Layer 4 of a small transformer language model trained on English Wikipedia (14 layers, counted from 0, width 128). Numbers have three digits each and are written without spaces.
A neuron's activation on a vector x is SiLU(gate . x) times (in . x), where the dot is the dot product.

Input weights of the MLP neurons that the questions are about. A number n stands for (n - 500) times 0.0018.
n7 gate: 463717602360580408532472620503551444604556370363409644490620668689400431488667529552522558459522617361490637665437604436357466244456636607345600411333747535484419648374400497509537488552354171475512477431460487306658500267473702424614561641627577320478467488597519419475604439449547472476436497425639429704398357568522557490534487648538437554371536395547397584479444549414488525384574
n8 gate: 662522450501471510507605469489494566504507530487468550480486491551450483430532518478543506486530511454577480544496541509460501402491520508509454545502478460457459441500479433483436493516504494430506457506507452564516457486508445520481492539479538533465505439512499613459478481451424504487531454582453523455462475482529501457443497453500507510470447518494454556433467533457515529487493
n14 gate: 449667457445562613644327541551595387661578491413533552348613559613677482596386451366464402488540503563512593590497297589461488454382564421407660674411322414601545551375452577341446639524440771343530394624354372600311618312459393482452386482563479449464588276512688524464482506694375467435509601500485401527442584604598491434574414582494449643506570375400591324352563344564453542485402
n70 gate: 512510483636395467551639440500575491433493540595534481627604515630365464621532405472647462660505572421364505562481600395633491652557556520365455447594526464547455314448545545578403581571566552510512424440613530522550479498526463524413439531474615559521556451474702500477586430549548597465454507493500498559376573545451636515516497377396414442307518401469438651605626416531456312549423
n91 gate: 391577514514636672686436506413386347429596465427514605601532713548613407304453390494469572443463632541650500463292426503579350729520554582424462500475590431556661344614613408452433466439438536557600590551570582412447544313516650566581584681452511548503503666545638672539511655454571422428339473592414263458551508386561624468561542503505477355514527514387370430563455574489505419464589
n92 gate: 572437505515495465431398390353541395607555615555576518497523234536510440483495552600395478326533482560438334545452451600470555610447523366475443434604412487642503341520452478433485480542610540549591623414493552460477348515512511436525358576617433518410571566540562666700518443646454572387497500452485702330539453426674518492593351505493381409564609510467399543468420473548380432539596
n101 gate: 435513570407591447500556402565468497424465693509433563458539376506445557503344610540719543570615674627413635503601472388509547254469621487390676347481597487500560360562336645525397604674584785558432727494500458541519598445503507427457603497634383704519439352346648403318576593506567553460510516588435565472509534407516519418608556500375434481239488506674333253482729528455573654614719
n113 gate: 621545474396632724369487423615686522357583493602393303411347603435412420596534642564446588480192523613434471519487610608717589549567487483542383523427458602450263471601461405541735558500788376461206493394481723552618487283484540419633582484484509442561616673542405506386442604697532592462294429599446424484515592440449461583651612378369471588464590446481397592613433406474481574456356
n123 gate: 751592580679550532623416378497371600424428422620411451614470456592430438451541259668500375570437663507437402510595685394451397457542560435552564589713536287592617455378572503354535614587370545527282507657574310631347369460532568546468450408817490386416551331477560458484566747493415474392470350613510483655685649529407533659663469205512500299464447484421435491634532573596399620475444
n129 gate: 446480509488523635529506402463384670442375375662618460644462317546455449406458617463369315613483491512526340520451391564608475494489512548338411465489523483702471435674571587630421563596602570538660367632602408529580419436431593558387424414585550452389636316463491469478592466404583517475529431522477685435580387264658675527623539578373394604506445359337460626620409469596619449402576
n142 gate: 408459402345384445602636536407453611383472685273588519487468426494454565466503446389481291443564458766258475637541466704584559396488434549432675645543422389458509546540600641500472494632568577608598278600543490462693469720524480494642033509577423606565579320537643425442434469525531447564618703554454522491407543522555545448378536526559544547696476475572463434537537512529355354421625
n144 gate: 391356512376583556585574336550542311632586429334512521485475630497343690565387445379613506639576525574591479542470430436506609548515467633660472455512464451571446435374625693662521518571613447433374620488647333614856480500468519620553708524420529500399494602646524375553689430509596527288458718586453534547503521667544533379480613484345398343497457497518399432573527340570506589552497
n154 gate: 315537706622487427491430394518375342367592433518602373472414497633347540366542525418506485491528516430632365512612626710479442369626606407417436322339454613526491454633463503460460356624454397466464275506394660577350338478413519609479547407341452552543455536666387586464519612387234509470425362497302503558748616403527531542491669519323417618363503588583722524542377638522521457551591
n166 gate: 557521406458328473427222464541614679476551596612331565542365550669370678425596472747425503545514578408479343585424543465537439628654566596456532469514449256703503263503565419642463534277514476458550507280517411531653617619407464459338430723598611408476583554684573807497569342444765619590423468434267802537526398571632542340440388453620397652369434534411428549443582433524483480677389
n181 gate: 606544624630512474473497567592450537568427443532538380482440425621386456428681658367570282470429351433595430378597651506497474287465692533561310556725462646567442448411707511396601584431364514438612413611563521474552417622372387494468464330598500457491491429695640657503573577438424460511607463391393431512542503537503408515460598512351304485574553423444681469486378531657556497432739
n189 gate: 449456587582524475445528635431492367429482444521547393354663398453361565508636436602399436245526462495452474596526353642570411563456358565431417434474376463567404541558482472574367549630531551489444401588523387529443508320470603560485625329557391580580452475443569559505411485590354503634550476470428537528666426334633500500447658356412495322361493457479505470452546417419395412376515
n223 gate: 478688421554480629540470590403449566466425555500281494483462422618476394561543571550508426480469642332443450620351609389713668689450466271481347667550703565573436478390494530605406391464433398869423530307486431581628399546421535599489503511586486447417508505405557519481646547429573406467543468527528460564564575486396491599492391509719480635480505530430550468435483440506573400511545
n225 gate: 646587516406282503488579526527668488500681446411314571475417446481653598287691365515347539503456513277440512555627437472387594366337360609469573596409408506516429518437540524564503390585653585403660692685415529559540419412557567416509371417302554549335545515463362574455583485559475613485475439568448304680621530512352265660572568352567666413568672497457678347344537566413461518521500
n263 gate: 408445585402702481507471503500575475510567470497545396444433583445550558497591546484423503385402537266586506603422343690490471526523578376506357487455368523403458519345677437513506545386506633271377520603529527410714412631262581389675197235452579414468281525487638516516302282546494567613507547478471391490611478525468477543349595838576358399526410627355539666513378421627332619638405
n266 gate: 566512462406469439362495608539437425479576452643512535644584450516498306454507474537470468535524442603448396694605464514489598549666444560493435556470560549514447418437507536468475535505319520408627407551395380465482525368711522584632552650500473319353516520548422530493556541502474569477542476509600547392613523505386453447468588425487442486477573436387461520450518590470522353482384
n281 gate: 557538526488746568518406533406409523538483338563558471654479512541601393443326518637532497427664407557471388503480469400451577447641512494546276585583509185380465415319460639494529699520520415570523497416460488538339489627525413325617592676397517534615508503555494687608480636353663523486418575597517388434528623466574371524477555455546480643602475568512578470585399449649366672731495
n289 gate: 397461404438542553544437543654342343464561521533559464445550566631463370358547605662396455471503434524414436594443507513515639492446472635604487523629747630332444540515564533513571424399563342513457484418545296459482400497587588598427539559563452480579632525329479551400500412466554566572609374498563594677571391515596531399490613500447392356327436440567487517587551440573592551530461
n303 gate: 601648582306767470646634362516556366388558592594441531403448609648395387497331560503522467596525491445525533365397346624409407458447528353599552601352575534468506456440423524503607481530497445475391353583434520542506443565247630584552608400516378566409446497403432586388520345449511569468483422439486352475487368413489483589508518605419619626489321459531506365362431676638489533411455
n7 in: 543537503387446412535491258469393488450435465509444391611551398544639528343482506414472643374629484632592639642428461591488509509454447429423333375485583569494729601643358439350558540689426637667524500388338465553358573389623574441436570488571518331417491406478494460263606467440612362467588604610619494601687414659253614545524435181582525500450548348506392491515629521409569531678709
n8 in: 599539482509463480488574438492459523525540554479419599534492483557432513400528511486557528505513532492518501561473521479440562484490467520519479554509482463442448434466430470494416518448515525462491451506533463556510476478518385521472402505478556500459464413515557508463521482411445540460472458572411519468558517471531541457491499467484544495484458541526492521460452518423535500528471
n14 in: 601635377536461575503468563563552396622497751354577359353622474426553452589392366569516415293461308454334653541766544425687415300471300477576411652396503607463618591447379484544481554676532459539547351375475599350459416672466383403440497577418428551497661304538461586450410628575426519590477523506494464566635472635359575354435560246476583625677500403494605348469478705345528652416303
n70 in: 453461509585453424541498568538539473425441465658486534598500493669409518572515560375635320516387552455523459477616487456568433615500599486435484569637543514613550511513536496435457443636432641567496445543681594439484509442579467505408451459435542525590601491376581500542541467502468549498507386487413491527365527527513516389436378310305545578452421424514357552567396535578370410504513
n91 in: 430444518503394410339616543602357442524567473403402556464324485571586576378537377544374503482647515253500409447417598392547642470447512567646601482465523539549532573569559587541590612483696726476564575574549524497538491473540577381726557273328641307421583586453554433439589558641334596316479303483442440567432468364416440414402643707483509455307401425409371621569588598524429345517475
n92 in: 553572636382447369549469453303537626595574615616431409579356594557434543446486386433591575540514317562459500636474522665610363560503509405508559356377455494379648466567412355480579670511545388480408310477531574643548661425470601741419442548500483610378555561582367398573592411454489562334558765342463485424470297522556552580414326443572642377592475438483574448428432442624561452453465
n101 in: 460321524335554443556575367233547629509613464494412480586716416491656407431367440710500551503467328328497485581602429544385360653552712340408518397431459396594514420372369326477500381540526366453591525494506512611497645509427257515474506535463429503523494520401497315491301643444374486560473625475339533497653578426463296587457433509538384441535539517512625628602601443423559517497555
n113 in: 539396544500582637396415538615853507467477593625550477493438551503264391605252632434358477527449497531635523613413591774543405544596285538477380349556692500711338536705490604434559540546622297551415468530474479510470536551342548376631582643543533477681381672619510560458413565568443507487412573611428588392529520487425652524668605427444583349466315513560447709604236344611529685578295
n123 in: 545642350463517484477283439506371416424712493399546714413473524381331500513713285600539500487320340503477366350329359557503513543608477514471724593316529563459402471638487535474416373419503581477490445710481500543396720480497599500532262342448468526562338356513383448439467500753329594500493589604526443289654227481368343653436497397432415507464544532333520550468311605639510441679665
n129 in: 551420600525591437406494554503519552590442717460379454513560452311575469256527629488509102378353506596340466592571545513491458400632447340396681438470518453567384394524583473488591549666537663463500354432552637503473404525607385391467456414546404415356497548500337537373614588441602600512403551391442431324562530500424503286302471593596617590441645515685479476395552434565411378569211
n142 in: 418324694552157375661759537638665441604405484540500544647434648480353333366500394402472703472269517451776639441484601520524633649591524566859381629288361294728607453625548332378484536390559523310613601476406545341326655553400380500606512428390461453322307430310654464621484457249544638547508246603524243480367402633707528434632366500631384648368710371719413492255441446629554654450704
n144 in: 293564512686468466494636640452544551399437557491656445544509402471651437332673415494677401503354452485544600497549427509660511669557416578471408512466480550398532562528420523420460617435509452652424585618545574612577410415397359538424432437654506557569587413320515428306578678667445418601518569483673565400467520393452447724508467491373604465303376472491474615357377735555531463483615
n154 in: 513581749592487487523583577449311471591404607417545364256500467607472535334675500532455601569369537453582381625419544582330449458574549306398453347548452559453481567348529446583341587440330497497497326448545396358618616464531194594748388545302579490711409516365310519535422329411383519522487594586405573698617704452510454540264507689552432523585379459542358549497321425334519385443497
n166 in: 541449619490500400484422414475590622542389622538526503555300569436466490594651454625746528458513355431529567449577488452519650349560497629585549587513443545364510563646459537509422510610443666542419389519472454589352500273667659426406380681475640427620537633604329668447669556574340481478284537555359435585527434519334461338339754417557675381599653616299598609376465342436340342618334
n181 in: 436479425578695488590453531585521614629482426491339446597387730446474255518598421430606334545361454648663601314494711530574377425636257728568494455532278672309524582704538497694523533553420547494483579562585432467471480467483435512488406464497523615515353428606597583628518748295437368500515429514559397562509394602439479451442466522542470467509489424452411438372482468491397435367446
n189 in: 432508575607369565379584492565441662457637555658615497717421519471425479474551606552489378567371448492408445722572704495521500489421288406532462404461635524459497516474503643602584534503484497403409570357453538434471425689551425553461495635461357289468515477482484582529391599562431513575468350652544584497558461521667492522332539497473569668406571523386452492391450441559454374515377
n223 in: 486574491569590541303650424478463344707480465346568619457733360517588466670637676464514486346594427465408604632506327597480456500399434471483442591475461523649565583594337503436486275550357378497536613486506573540478503572410635574456419554771599598564555503452483430376373583494503525459552568608553338522478542578267592681571524571537548509597497398554517508382548330477492450547535
n225 in: 562440678172375668493653541464553539397687514424487457537292391390516345523740459627454481534366459353567510615364523614559591574371630493336531577507507473593316467549596464343523540601497610493435409546477493404546545524603445583318307520493481621382551722783238566575457490587573376484349317592370439477538520597568483401568340611674546573580694484655444573319530526316685618693444
n263 in: 602590451465426594709425800575594612569873596541566541482464717632624617336513419629531541577367532382591442524386490381575514538620441636449411413534291447332558537416459385674544713388452612524453606593469336369538691563590435680354782528408564527521533356558574507507376551444562265436318532635412366480589384727307510611523493486575600576587348486438418244608592678566417308564559
n266 in: 476495533560602495553461469488605520690411652512413540421390482498490547490538551493465449523553497371500535490420568482532436304441618513379474377666448550415683595437537554475461418563675400437524513555517608607512490401435694570449601480662481502473534461401530470639296522538383448667576529569539503522379601388505505559546474661395652450538378576358537502561409570678558576466531
n281 in: 521374530485500494730432553432506515653607540500578527384515596446491396509512317465556389406618587602591411539512680503464371437622560491580515464582426339587426406447494646447412595588382471461377494380524389437302442354454456602714360587414427423408256541381691598641554576394242479535539341383544485438491674509629412420488651491531551554578460509530545577547289474503468746352704
n289 in: 495383478577497503431500584420347471636608539530334454644450464446366328463566564601535542418297556620550497513486455552382615355613328576570573391487646536376403404442457434575647414343497463459519397551529354432500366525495689595614483516551561320683426500505511465534476452470440572389451531477463730636376372471463640724561526537390492571486591513638505446466594605432576387513533
n303 in: 471575415261561509518453435571449679542426389624500437631525562497662663503410463529503456560576271407436589613530398412541529440447446444547543458500533370404601556725589497364559586556586453554541563637385534485541483430639637476488753485597439429376514517455594542538497652676461347602527702754623418453583403482500285413340434512744318413740517462503551560570580634539523396500424

Each question shows a token from some text and the vector x that enters the MLP there. A number n stands for (n - 500) times 0.0087.

" and": 683504508657490395498543509482381575459556481646589374527482660421358334423448407354436313449589394527560487308387465375455648518703536360407569376524493570458647594541557443693245477448525436555666484551557219477567322516495402440436537522538561499299430348523611362425356504534604450672452448525592482254234511386361342482487457317361537509557701547585492476552499473283555473525621
Which neuron lights up most? n181

"t": 570616905731407438438535485506551611621657484540695622634610306444508311437513404428539551430588485436433335461258521449370447494374458493687555487478508391508678601645486452652537564668395445523257600388737507488484561454528552443582566401644437448251637503426422347502495432503579357440438624649345518292565683472529328746491388521432479610579440501460533531423516446428564455369334
Which two neurons fire most, strongest first? n92, n223

" headquarters": 600461481495488212400589441530570633559479438679637690484674466537444347542512515411496517392556313423465444369368557569460523635486545446579624474611683447417445589540562560587334626310365528493578585525644350587451613454586306494401611678486668480375120328507468460387494551422501612602341579340544838460294569651459439384492504383506501593736419500297497548490664608284553491452503
Which neuron fires most, and how strongly? n166, at about 4.2

" Cl": 388512398504404405603415365535440304511607565511569599614561349206465631522470481490592517541578520359556433427170646551490601565537472658586558491410652516483416698598594561594352479515513530363434435711301360618540559392743497350462655397591540471449313633335565400440422476380568475671485440554475499346316670552559627566411399378443515643723538498398487415475327638433561610445379
Which neuron fires most, and how strongly? n266, at about 0.81

" a": 658533420610462386572672422313475351471600381559576543571631590495529392434378438469405423474441463365506534342367605493449469441617452278522572507366555505399596726606532524612386517426622499485377646410694285540490498416462582346312592531596441368443267568479452406351367466337599417335453489513603484501293530481430504540321420411383552629668360472531591665402577392397468353571669
Which three neurons fire most, strongest first? n7, n223, n225

"mad": 310509733701419282489303639507377521432540458442612435655548585355377528393501629395443533414554282356535493404190468522535683534437551618526448506473483290432471400518426385630413362642364489484539662660424523518600606532408297466450601481461485401525450540423480157590477504441355387486598525433543727370295618576469445486380329495207470509729416452454438520446473411489464554499261
Which neuron fires most, and how strongly? n144, at about 2.9

"0": 431326619599459427548515381649521496337343423527503576664604624530654251499433513524531571408537519572462524474313518532471667400460545426642589452497478464392618521482628555576146277472577550530481610349502352630471620531496449348339490387449502423431556689536401305526268480622543388460477436508608532359284689418422323281435620384315530513538461607394702540313616442387576502491529
Which neuron lights up most? n101

"/": 409577358622415231523550368427560782574365516648682658536386493363480421509481429466404604401333456572427510574276539464531488606571429406472670437311432609550569620581534544728242396478480403621463563610625419426446477449456513282462684528437491417520553537379707473500335462485517557610567609386491250304416624478560526337411684452405578391693614663528478438319604331373685406407596
Which neuron fires most, and how strongly? n142, at about 3.8

" in": 524416390488431412498549431591369533629629445290746507602542651406537197346406432305487496321535315377348514522315478644521514535519472203403513599415495380588487513547519554577419556461414496312423584394473339302491486595467472501458636581495386418460396487624469332448418638550652403502575419457498560560315611490478392412493352376410640513812588445527501509548590572395537530514431
Which three neurons fire most, strongest first? n14, n142, n281

"ism": 382472714558553472545232464625478566659438442405514746581712590629490251651560518360544647341597389415423605509282470522447586529392514497479536556562535315325418491471607398585382516531455471413436656572749413596545530382621469443250618629517569375324433335587468486515531503461515447640401443522532560405379462525421458470463459433349645493702562666301662556471522552295602446535548
Which neuron fires most, and how strongly? n266, at about 1.1

" its": 571633341702403395473736353487543423387463563367572658505554592513473439495483568449580373427596366408512511477429652570361559399452400327533475558516522489237477575633661484595380473458495389496384567499580262453526571460681448448433650605522600380529337506674439452234535628408515496421334449266634766406406550534501512424414473394473544600572415485664604597464352544300634493504618
Which neuron lights up most? n8

" Its": 554605395702400467503693323499588453411530501383502591502541627411420432492457610395623387427621398442526583562437607560329536536393375326465438569508545513322523497623602400647435533392560452561377687604661243376493574504664511502416737592565584443525325676607574455273434671476476525481339519323542766413353472471499433434462477436377611461602399473664662607505488487285647522517534
Which neuron fires most, and how strongly? n144, at about 1.9

"E": 498427776575457434584638396377614463396377441635825687567538365384706490545447456301465507327492390335450512496212349542399602508454609548462623342537357610383605686453527535517371486408480589438455464465379496380487604558498585398379669429555413362403454422525434545474354328503447333361487339527559476448522647492433388542405406491382507579635444576326735504561467512458587351457287
Which two neurons fire most, strongest first? n263, n303

" founder": 547635351579393394464462463540564495506468356658579592539708501468492305413442687329578612150545528499339520387330459553406548564438546520563608485443613335557427496506678476680380518423521656492546437572480272567654560440467471437343726406482586397317378411581426512442522552311575667537269599384443395312286664468471505463548505484346486667609313541318494506512449446448528453611551
Which neuron lights up most? n129

"aku": 400307851572459254490495526498634504409600407457750338533572433416434421565541477326367525347411293328519611311216503584425660456652618497538536539690594590467539438571593450614299488488542575518551655581655500473549552439381283394341538622543326468511337458637515187529469389499484458502563473449446486194529484564414557590362506497504585586597532482368612569477594569507592488397281
Which neuron lights up most? n181

" largest": 491544529420437430471560580350583556447467315661605621546699566525449352446492601400537493449506564488439439349361523412446387467452461441595505568457763502532590474666704524717427445317536586521480657497696198522554472406420366360243714491475586491405330535572446472352559528383614551572373561468555494248282666467489624549357521530426539641648522423482506475497576433384515448628621
Which neuron fires most, and how strongly? n129, at about 1.8

" St": 387466491599489359478604295642495605559580232446513407577540371261403529406534461489658526401597418458582356321294573552451557585580299548717573626457627453344428562440491542670416557544396585494325430554336442419443457287579374421457612432568509493446553484416517337526207406479606579485492633507367594293257557488434611455410375394411348464790488565441514525404531693410601482340446
Which two neurons fire most, strongest first? n144, n113

"6": 421361612692384427518443389642552503355488324511530577646629765458659283513428517567531645431465424586469585470362515503534649453486489427510636484417584473450592584474672621584229420524544503503417677287705334585520537573436293505341542479540561364442462628424504294582342437483531530530429485504602564303326606432453358309411673319481619493592449448466671623448675536378625592577497
Which neuron lights up most? n101

"The": 587370499681419467512670404425517546413604329402460472500506543475384460473456513349473529429562509333529561586484744630396555593331469249583571557423378458446499568609602382592321426490497621504410592534577184408484538396541563453331714551567680444433355671542586454278374426463502562518387436430574645432238571454529452588494426404403553558680461559566537588387483449466594429324501
Which two neurons fire most, strongest first? n8, n14

"s": 465430655616472515588487414558595479381431432554510655649496511404479216430535520438553563388554304433431455451298464446446520706334506354441655337538460594427533547581526643640344495476436494499385708397634383587587504450600479381446495551579488435511336691405442308639336409358364528517357461681538666412452691520533304298395548492430668594695545581396697561385568493460599547392699
Which neuron lights up most? n14

"==": 435426493581279384463369348549716491573576430393480605608455527496500432358526414402482390467442395451464488538466587499581463489405517283532495535549458400361564313431529451549322399438358359454297524432725241416439413397600411512354567528700623597402360628501388615386256331424460547554512558409529597492451562299472527366378692403347581494642413449674520529446511547290496339598549
Which three neurons fire most, strongest first? n166, n8, n154

" Term": 574555557494417274384433499620449539691496320593573698579656483378333463523482599356640498460681317486486510487216643482588603513570248582479542610524514592415557328415456408697381460367659483519433573672538425478418536423545405481389743489589519450444414556396539468371440476612419521408573478317403540598211632490547375487559595356447473527720451660460460397457587463481739367479466
Which three neurons fire most, strongest first? n266, n289, n225

" referred": 389510408419366357543332527543471318549466570454430484702489663357437459470569603537490718424682391471400449537440562550413554580475516535659535423610568376515574388668505376633375504553360432499398552407706201416605401459657261433434673397600422445367300501498429550407517412483521482633578519355541571565154484478498319680496432464433732665642480320658630436524407425367581565404594
Which two neurons fire most, strongest first? n289, n7

" =\n\n": 327600517496527391454378409461587420594380467464565549572576684529339337346479510320315556485551558432429388507481636534406651451420574363564584416359404478362499732395573632509408509499548390441450588539585285310511471453568520460452653579682607535437283706408403535429432617447661613534520526512584573323245596331481518369443572391197561500570435465682589565563593554410604266561589
Which neuron fires most, and how strongly? n289, at about 2.6

" favor": 707516470467417274451317418548558508606554506556662478523652534423386423305549620382450628333600377539533471525337434515434549560490587457436631533530588308544513338496722333660531476517525384421438601474501417472659556579421286504298578599586461436247423432420479314527469639391407593577464265466497493255314640479467584297348544420253520491649344490499786509400709500507587618569560
Which neuron lights up most? n8

"y": 451459807645375330421520476564568439421540547545613606530652550460532384594472451438540408257447372392432444303318487553468495492335561507589540445596427533406687450628474726706290482711551583467459653532497336319483557429405370459381456581591415416425672518441548395541597615479541268549573525419708636153461611443537497479464346504401632496606482539420613561263412697461544353589309
Which neuron lights up most? n189

"ot": 752507756740680355490449428554636564590577517581759534579537329431394373463551498435407503537613399387426350311312497611401561538517478578674572493731476551425624358663508459515339409621559531369418606586571521524515495517384407467460543496721484453290626493504484165467495698594500437373455490596366628284642736494584364571425552485428605403479405409418723533410534423467485436399289
Which neuron lights up most? n123

" Ap": 601608752738485182478652385460390466588519413541768638507609247403537599586537504340420455536487370431480483500252622496660624507551415648524529429503532514414462514471536168462493654455415485546368473483462656403426592360525415395409525470683313499490507594301570325463454366440603414459537367501626575420433616366494375521439530450493588695649487570331392442410457562336584482704457
Which neuron lights up most? n113

" the": 646447495660438389473575471339465563427544359464497545478488562457388336449502530393472551379624418375569515491411692582466577433407456218581632584348420365436581619556671431526335419548487568443423612456591185465374494358524582418317677502574617394424363590543460428318434455439526483426454484448627620450238621630540505515430376346483512504686415475560512623407439509483544407331549
Which two neurons fire most, strongest first? n7, n8

"An": 496466398607564329730726437359447446597721351480599528558498548333564492512285610396478561463392563343465609465394561489464512566346423418555559573362495612409540459555537277591531435475613562506275543498726333385616451502459524365337556473627538499334305632468651493389456629378481497526525510426591513542347716456506401397479411468281457692751525450582702629437523374301491362573581
Which neuron lights up most? n223

"our": 346463736705500408481545469565453502577488389677696551506609580515516538587575475358377594308501371525429550538355470428380702530385365471407577551495648429450550417729546406618410388542473476364354629399681507650496454530428518363298453605800570447354479507473508307458538398732597521604564273560490721302420549420518379483512508613481567568573508563385786632391538474332440388578491
Which neuron fires most, and how strongly? n189, at about 3.2

" Ec": 544419545623365405598576537424584519672577512616721638523414331452650429469546437244589547422406449432454461473260603441474691604423642495501562583457650393408529486442491348578531530444414612477261562623687563261382468452519503373395518507646450376563525537317652339453395378302523428423544575436600336433300575354384488541422499382474607587807589585260504447546397506275500476490439
Which neuron fires most, and how strongly? n263, at about 1.3

" Mam": 338548626579416302648467478522306457554635353577699390440621375247441346495381593422454638581415406486414578274357616512446542478449407697478563515431488544335436332540400297554453557445524527510433626444548408431531510448316345465345563520652355556475167683402528257523467540423490376571600426371434667396383551628452517506551502446343475637829541513450508647564534486462624519527385
Which neuron lights up most? n91

"Pro": 484398629511257291535506457354599431544436491513692679522569428554638441589601488373464505506396359493486497557236609409525639585396481551460544612502459585446672370459481426728527288424464672483454409470396408387480477578368575422401803279546531424411456530559655437376290528589527448369480411493339383293323641395384495541461397507345649522682679615356654537535465556344678494485235
Which three neurons fire most, strongest first? n225, n223, n154

" of": 613570515571421449643506505441688549524524322432623486570513658474459251417556477430524606395456482389508546379219553586559619487439523180466623447567552507483531545532581398553341538509367500413465614451499132533506430441589430466369554490558627397391365487531414450444502648370575375564478538464668457525183582459459471362440465342417499639478543525586640488615527521454573431553558
Which neuron lights up most? n7

" ": 347563451556477415425613393603534530502480365569669465525685642235479376474417457501535472439509483502456475549228673592490427480500542280571553532492415568532626653541639670529377351371462471577282609543571373476291413532609558321411669512626576619443270456500409269498448302578477652535512538427493544399279659497512476481414561413417531524592377597417538635443584578257606320544491
Which neuron lights up most? n92

" –": 397586463741537528525568421531531467495575361577785639515546604395523425314372377335325669456369321571370550486215512448515619455592366347522599364552445499466616599440629712580358377297576594594334653528495290275450422451607411398440639511496522479401436427540379364526398458481427507546628424382471648486386362511571396432400465393412565565710556580537543607583583536427494439407401
Which three neurons fire most, strongest first? n289, n225, n223

"le": 417656881593345284361535430409656390465566711603562384538628565560580538522588469395533419398267416366629489390164543472426588409399382598511496552542546472455606483583430450536458544612462524389411529500386468354471431457468471387354528580568381317471518443511416442523501444469625352441497559628641841438607578382442496511315429514529592702624560501360580606443288692267504416566356
Which three neurons fire most, strongest first? n154, n7, n166

"|": 598382543512528461328405368552551409515505345590624458579491563403465315533462445469598578425466403448497450484366600429595571368373574207519595503404490594456539592534587489491221439378406495547327607590656324470527640450493479569449650523583527456278210678625364371385386677424578651545556535433525481386359604395526445424461418372303619518633484474642436577553461525380553330512501
Which neuron lights up most? n263

"202": 464522468660458202391548488432500647561494341534685626550432678382507264698592495419528517506543579512493756512237477505503494640423541422428499594468479581454625472429621326505434352394505450510324581344452447645523598612585411322349553766513402574473402472492565563400456671471538613656543288399468653463331703429465351337471628438384592612547243610536481481428604482326678414501369
Which two neurons fire most, strongest first? n166, n223